Layer 3 of a small transformer language model trained on English Wikipedia (10 layers, counted from 0, width 128). Numbers have three digits each and are written without spaces.
A neuron's activation on a vector x is SiLU(gate . x) times (in . x), where the dot is the dot product.

Input weights of the MLP neurons that the questions are about. A number n stands for (n - 500) times 0.00062.
n45 gate: 511463685732699496504365612720343436375511333688515372353588374401511496330470410675356511703295655586500456293445504468489452597608254655425640357655481504587547713685695434512523449451404337533330406618559623526455717395557496433249684292382429577489309383457449541679426660456411478462445442496820582638549326727560306551493693530413409262461415638456532710444558329485620380571504
n96 gate: 691511496391419484435400539385281500500536337640441177485631415603421590577382422563523411519409547606583389535389393388278676395128485570597417461554410307441685477500550703652675489394363643205666323504786568573570442555429368481489481327456375679217481587674393512555423546485481676623393637627492263371261450634441542435188744508504546477593349656346669347411276395427313465351363
n164 gate: 469491617496478465320562500547439500720522657737689469552401638269641271600491596496604457388478752377496637482500467475187380529344614305400544553332675487411327635466685787590482428351430433687344628295457667346443354417136373474488601477696408295213466275699453509513474457470657548611449541487778596394149509434658616607457235733262325878464461567259781487535168670613436653359649
n166 gate: 500461736452610385442742524364508527641544567650728552547656704540544432303753282512606630594262556584484348268500617606438438592531496268401407632296452384427546784778684496492479450436496560480461528544441488484607621325718435654372569598427392485559597183431570688294685628547338416593555253375559370562488295625560625169473239556685554425422555520347489671591260563598434325752457
n196 gate: 493518444365397534566685377526305414611598489460428594548379382451508617467466575519678511371519587455610177523364631382460716334414442441411489406555470428610345468337684661254605351335504291400637696397500323342478430481728533314546532889603643638548287371590555455515622343555534200743474601622496556544448300474575335551751422700485610429531537557419453504314362537326230534560478
n271 gate: 516524407357384610584519267800247298588488630532377475464472524661294574488665427405338431395550525316669612479444469578632704476575559464366426471371529500546433291599588540358496282606554450451565467409351634536414408414351263800504480639500602444618316525413688931463714651172585757649508357753585699389553621455721304480685289525315464585470459554319335324451579346347623639459246
n294 gate: 296171653527442618513630650384505439478440645518555606370590540588266633437427541616568509500518693477344616573487539249322446614386614428541495582446445978491373390602330273650524460240427555790441207523365898504290621600297368790491465266417596522360455403161317262305523420393459377468184444653391441363468671436404714112491645500371255391505251174630679336550584509689429450326606
n307 gate: 617401592557301334504565204333451620440635613469423529592369596652533435620435609570356371620537246390300301614560776469615575547488480496754680244372423512521414480547444393363563749541488640190572337446516437444589317265578127472301391433401553464625433664422321635419588350397673597582536345306576717405423432291354349544668420427733595363563532616536375338633291726692417362484701
n313 gate: 431301489620407333571690555557369365722518634391471753607486432706621423590526558448554460572577592576555532540525428458393578587388623389478276540593718651364598388461496422452644702627441445247349580526396616340464375449411423514651496305726704674298617750690653522525561496336561817603621624674644428606489594537573350521367543774599500533470370459496566500547419381687298387460518
n45 in: 365383695628466646398346508648461128649386462627317535549797573504496395450555546712726930630375625438562344414534471419367481374746205378496684411531469488433567660556660443524496500593394410715393562520626679420635709519673623427460429599465632470488413355515606539299703632417473473653379560567611419692496175367384534470561684531406511542492577484370786554373515485435538527593474
n96 in: 598404353582450426381478296404402560349444426333389583488496523484258666449512465472418605593405409500389662686261381384550523443402496659484540378508343290174273432294732439484520321563716325539395307528473649639398539453400546176489523419149531550410488456481669307383243489585434551746604496620488547221751531647425588657585597536591312324468329456515293402457714375321458276536504
n164 in: 355558221521450453396585427755487333677491513479728293492479635526655453559418551556293580487504435491789471603454419386416533500389380483487617474424884836210479516127571730693367571158435305504563363496504298634530420457270661513472492403643329346415433552603830414440204367634606718102454535348589521313410589306573559634433496573470450606504373343546410466254429309508384577376749
n166 in: 512563412581508464298830480393439550325467448719667333544290340570618780348512500561660600627512492427414682390639446373476441648547578832315557800480399476410597664539540516678550103447599606584540431340676550555621718476602449492424566271455496299432429410535524390524224390445263354627421383471612568453504512602241326520652372443529370669179476422548473403544826444560724273435563
n196 in: 647715431539302427549522380246581529294500519294589442470519466198473531642547801783741657538516340492426356660583332496405564377295649370311586783431454500461269642444473545500468451546386520654584379779450373356562394786449567650449701655441628557508273336526515570542680312420485550508288500457450565444361546449605485277706450516523742619584270694374474492573350477431489477500455
n271 in: 664611593418554609607470590416449392635563644266500547581619261437555641411634750500550523454785488488693619275308393656289531504492538604570694524751387670472409300420431358596455336523367524395635508679365532512387377523702303760607489508345512279636649587398400382613469550316383406742370702599364531489594508484838469500604659476358405352544787424496842496554413492496584414693572
n294 in: 591444427814346706492433677573417315606325463388342442252557516475408400475546459546341643589533688591496767359666715178565646520468528451447558488203483458462361317704280443254436560533473554607427355609643602516459516583261440837480500462378392363439407654229468209467529568512315492621270594546143541464504765358488484363251533442150456389615328285472532380434520393663436558566504
n307 in: 769439545421308479492862471411512630341513541348592625614537815281542633471416471593352722553756471400412337797354480457313403616420528377450596808422512370542456520456500585721457682521374702314484712707520457419459520260298632570649528654470542355751399236548504500554438544447442496433520474466377389694429484655833431415561340483383532574252566525471464363566444484619173326629911
n313 in: 421574410564400334618826662504564532656496485405663275519377269588424261406401609458358463489446660439683496649608175442352630609576474313549362568261549466377580478460407537457799618424411240470474416538440551493474600394278595500532609333588743651391493466584274568485253445533462549534452703680639395555504541607739604371597613462523504451309305604247500436444482301758448413534504

Each question shows a token from some text and the vector x that enters the MLP there. A number n stands for (n - 500) times 0.0057.

" competition": 529211439473404662445466342364601575558634374641539741563397491529336669584391502477391547592302571586447460509764650635369588351450594434550367334461330623485775540557681558472497455444783447523593678524484595486627415436447319496580520347434419299554291409557577469363462424489576502607498584269638604477471343385416544570614394447468604542525506629478494633572644276401347540363392
The neuron with the highest activation: n166

"In": 457400378376604478688564507450492446478496176538587596556691389566452673510615651451685537330482746431421527403491541442461529469561659562583459522490584500573574608566571401462182311303377451368587643714547457535567419329617483376454493329613394525552427512361421537429539492321553674277742587416575367606755411532658531479355442447404448361501412506481392320503633469222456403448504
The most active neuron and its activation: n271, at about 0.054

"ob": 447527595299426726579633492489466574439412392461597592389424456417619507498587577415561604562466402441353447583517723703578468393660358769602404363579544605383537579663340478424535620681702564389571375676697532379559482389271621414495563565333559681658474548673569545697635483621649493395515487681531541610719635525293571434524433387495483627516385613454527261334619538287489527566297
The neuron with the highest activation: n164

" comp": 634622442589610644581448409506337429515468380482390408422190583554485267582405459415570659549549602321442561473409333423495505460347355431509435484435661699505699511589530460433607630445437488698436492630579615344636383468439801247555467383490420220438394357648580577725484251382482500391593719532491519520688538548379648410317567597467591563525657545495381369685410553558498670474626
The neuron with the highest activation: n164

" l": 606654490316454515595477526291458382491546755608286361318361407690558424337608360497546727534477525350425374590371364729493508555511262682402473516367607554725680474623573565515415354515567468536657432553483531707379395546572527585510372409576570525480605362711500356525501534288493551232566534680434628647580563469255608434533446517412533593494504549341665580688460452488451581476577
The neuron with the highest activation: n271

" sk": 255356521360633465188589462591440529381457411425424384540292394632521718563387561747322792518407572418469266447415734434427300558459310572298642424362607709444621524616601530509404383448443388673590266422527673276617470511573451670554434449431398582587395459565551476567563472515603607385434410692598476492557540449475431529479485422640519492672469519273442549594502477339648371419401
The most active neuron and its activation: n45, at about 1.2

"ific": 512500422402702617560573521543539506567299509293498557623398368555519654549369348524298576586417521590596736568475486381444590440602692474563370543583564680608484465526512544600498387310795288741480416399481598631601336604695601347498646410691551452618504520463483566548499371652477561408415510579468423627554465433356605630392447680340597472606490574627540023506486412542348338690387
The two highest activations, in order: n307, n294

" process": 519451372389473468323664582556528658671547375471638704539423434491610674315548546403434775638278746514452444476467464613217522407477578414396367532349706650520614537478591594336515457575856437596655421587606422632537234398446289559368472472642541500617464349565540494355469460692598515366431566380434611711532438241413510640540348608556518550422576572520371371523579373561487781517500
The neuron with the highest activation: n164

";": 483418524553476548539360401465472517430558679542520469314443601487529700472564527433604430681578678337505506489576705476656561618469550539472411411429578428505460342524672410477530393505352607416485496685259604606524326541492448550608496158514581425514661434646479323486554476564676584467336620595463339575622464616450516570363401444394488403496565581575330266511535434400613643476511
The neuron with the highest activation: n294

"U": 444486521474414705714437350318557374663715222383704692538364605281513535429723499511613635464536599419529388630694563641478506418359441492724481511427659564529536314754499387500467647511557530461451440636529563370443443399552499364428486531537553520464478439462529423557488347594552552545690615517524432750713545821654474613479346514372602387544402546423648285757588383404352466451701
Which three neurons fire most, strongest first? n313, n307, n196

"0": 608340497322604751640455324513524629525748331473507420496335548431582277415457598411552615322518610373560644629324447623680658488313529507516431518589650442623486621598522253693600618539497609347581517553533593475349567462386393491591463472495684743446497279541610449370761532653425523362629663651525729550446584751472509471645732587184434567500656550486409569396427475549706446461610
The neuron with the highest activation: n166

"at": 694677770414381541551572464656495499565579444573613775488660445556353427452415254383503678401474510377586485562363624370394302449633440540401335332468628668446625728555412331529452587524583680327727625580509496466719330603439281333583440445357588555657446533482616530438499362439692607506520383456671432562460575572339593397408238533474279576360449549527620312508356437488354423529479
The most active neuron and its activation: n307, at about 0.6

"6": 631363482492509611609435323503648565578454384529634514390343653530703577607609545681607335441501716491630294618456559417481543458669540567475337528442670496616584396440534419789345471600592660438835456660366627407409391470632368550431352463518618429547457422486456400474528554587460666456529748761553588618533577387317622477430553734482276518582424556374530581579500674539465532583575
The most active neuron and its activation: n166, at about 0.048

" im": 396424523408722448637381420433511468530454802581590515416348539519462477519577606335488564465573584221481520537512361561452465752421536524291341381386545661755496402636540297511435422740462120537458537590516502432726499522434652338274515502622473503614438481593456468668569544578622696422382503640482614778605451295508463366547451393597650381407287462363473451453455495618481545373402
The most active neuron and its activation: n313, at about 0.42

"og": 567752473638432607587531490430672518470403289524655770450430529453447445510486452479554621585296628511478585572661739452468426462563336716565419452525507637424594631642383538382662667491658661490678514591624373445509317486378640342316545440411719611564583515528479438539616416689516613495566383564494427685643578496343655547420377305475428475443405671419667192343557512298503595686386
The neuron with the highest activation: n271

"===": 400167602441501532665454474560633521487446423660584447449461500491343415620552645447574624428572340368395595365456558599592375517451655557518374458516414429709363519478639507379322490456419697526588560775570507416534594539620544619421607290504364512588495489571444319370485553358568591398618557343380422523663402592458577551372277781407590476486541636587513395493489404289487516715754
The most active neuron and its activation: n313, at about 0.24

" ": 430319430526414507754390432437494447614506626693507428506545572667526763383560433576459584465427718539523478632342715461610543359358544709418470444433603501416515376489883503423595379527444655509450432632590597611598489509543601503299347396345463503557726445689426292442551360488607550361409390516628489636582603583345705496510597557387502459469472624539447375598391406282544550512567
The neuron with the highest activation: n96

",": 592478499476449364564360435389626509419704534422499510419587452539537605435320574555518702664442716406379451518645759551638567433492586504439559524512559463408523335603763489530433267477411679233549619435233607478576414409582628661440361307507566470445744379554469426452375594634547577403361587505487416488474267543422611657419416415475568610639381525463450449586586503412580519355395
The two highest activations, in order: n96, n166

"ast": 451465545283410498664583420511408649577425367396718775485745545394571438528540367417437750371427511447475400407370576423490446444638590568366391473746639648648483744524409415618608462242416391466635540810588420411465389475536210569712450449352628494500658567558414302498438525542533651496473441494608324584638570352503493561319403659567441662371540699517565276492401382388520547514423
The neuron with the highest activation: n164

" |": 513419667536368511460343455545493443636491601394590356478414631510516551379492429435559554501619647317491559527545612488673455670494519591470622368386585460526646419557599412551464487551448622453382462609443606622565486439666573606511467144402461456586539431605485449331522580519457494463398542651535549745690345436295581646418623652348452400513335543491303460550494369363549527644389
The most active neuron and its activation: n45, at about 0.73

"ime": 733256543473543581608509275468554519445392482392675839395649360405686319554501361335525550482392632565436580629498692548566521331500470506588397355544427583567568565531525330721611290497635511372596442537629586479469360358369538528710684549443502360614441411627526536426553473557489397571483481577313505564622336526373425534643431229600543606510524676500623530379616271318411670428480
Which three neurons fire most, strongest first? n164, n313, n294

"),": 594434531469323359533552429432569456407556427412425541235508495535541625439452625482541604713468626555393532547569627523624522358456586503454437500583545408436553368641572315444486340425383644348649753620157525557535414393505665463612457310747540405530664436550498307580379515660681521240503444635546370597547412489437595662334466436395435343557457526615387522694685504393556519551475
The two highest activations, in order: n196, n164

"ent": 625537451352427525841523399438482530509307614495639706537523523529491445483459588536683748546511482603315462656485587488481535462417424490468324524535757556514434908557509335685578525446626307567745550645556507366457345444574361471577633473533467575704403503492427473710616585399571468448568447469541451701694489406411555556543340506376363558400404505377419367056287453577390681505453
The neuron with the highest activation: n196

" e": 596351618255682574480333411479486493545589520536581517531405500579459506676563446409457611511554593412500576512482379401382375709449446501287688656462486597514571393599500573514331221651413487527379436390493733571437457607505539341687386411518638430577429570638685540577333638590569641254348415514346501789562603614282608423586301327540303400488397519257716560558429444466455383393506
The two highest activations, in order: n196, n164

"ly": 633470421588510515681282556287435465345361418462713649549579560542529455612364243609607631547580430369411549573532644665284675520567698308392503533377691654512436531561357448697453381409270230439472367522571493416334478547328600461659498340544588504705514616534402480463556335534525541668476576728435511683727463588480442640540412414512424486581433642360528404584456421399655487603466
The neuron with the highest activation: n313

"vi": 301708440425396722556496558625663511627426249554508613511361505664495840478525345640387597442269453549420479470546600506568385359577347406499290428601402596489577441514471569726481456460611488615585524498475540534466433565259519407595392452563562332588463375443439432579519545714575499727651504850367380577378550258394438668341475569401685568637436561531704322621579398541477600631580
The neuron with the highest activation: n294

"ip": 297529497485409608592361501591573570558479484591667592641505535479546486479523718564482703734430486469585491632428761767393344349691603594461256277526536682515393700624473563575545571636622392466546489556510385526695306428431580623459612483636588392608506442546450455686655528412502383434514607512546607749560676546460471626536486442633389536315516610417520151407480394436334677335535
The most active neuron and its activation: n96, at about 0.27

" p": 480611429394479343525595384476537537545449553635361231370351440408636344604540448527428500611548522392529321485288393822437440419510518739274556559433489492661683568609558328357396635519614472480503439778650624533523382443480509633456450492407443454617634394589497458423522245443500546363629549825415411493702437668422587581340639531532654455440701592403598375619462236395563512365641
The neuron with the highest activation: n294

" season": 652260443573385594299396439333493607533686301795505652481404492421493514387505595361447677458427613583481440488675610470356536416527546383517415498510463619489813359548653584487415486310697630335511713584431531410521354492424181484388503409262438454654417445362648617320602503638571406649497618511601519514608456457335534503678590494296527674554596445439580616653570368394370397500552
The neuron with the highest activation: n166

" Grand": 365184712557375623553360606530624574458545586540497726453408278461569278465451562424432769588485615544500311525635539563595301607646697524472400555586478603417703556563521573622524542425528415517447530362683479470529416513450181611220475444470373243665526494552304361382676449531543453473563535707560563625480523452490594585431756405334639367500433570312354620404574505338284442574482
The neuron with the highest activation: n45

"-t": 566614484506377507648446514479520336512539500350366583359739401442534460568616340614524566567365559364411328481412545561377468479467305669272495274528558715686649564434557573549412326579476479749523577619655620519585584294626514540569483610301553507559308364480576401447525522653433639288345451569497437716604377471496435761440442555524382519515390518518672319608426385517471323391485
The neuron with the highest activation: n45

"of": 650638590326285652601478532485556628655494393467568674418539564579436526336591544559494688615309390513487290621601623480587536429677408502429430431485732721529433531659517457518530855703493654426597416604593456529726393307345498464518527599510559501474600630586650456582506364603519514460430610544693458402653395722482442558298473517593326541567640564692500316448452393196496469463373
Which three neurons fire most, strongest first? n307, n294, n271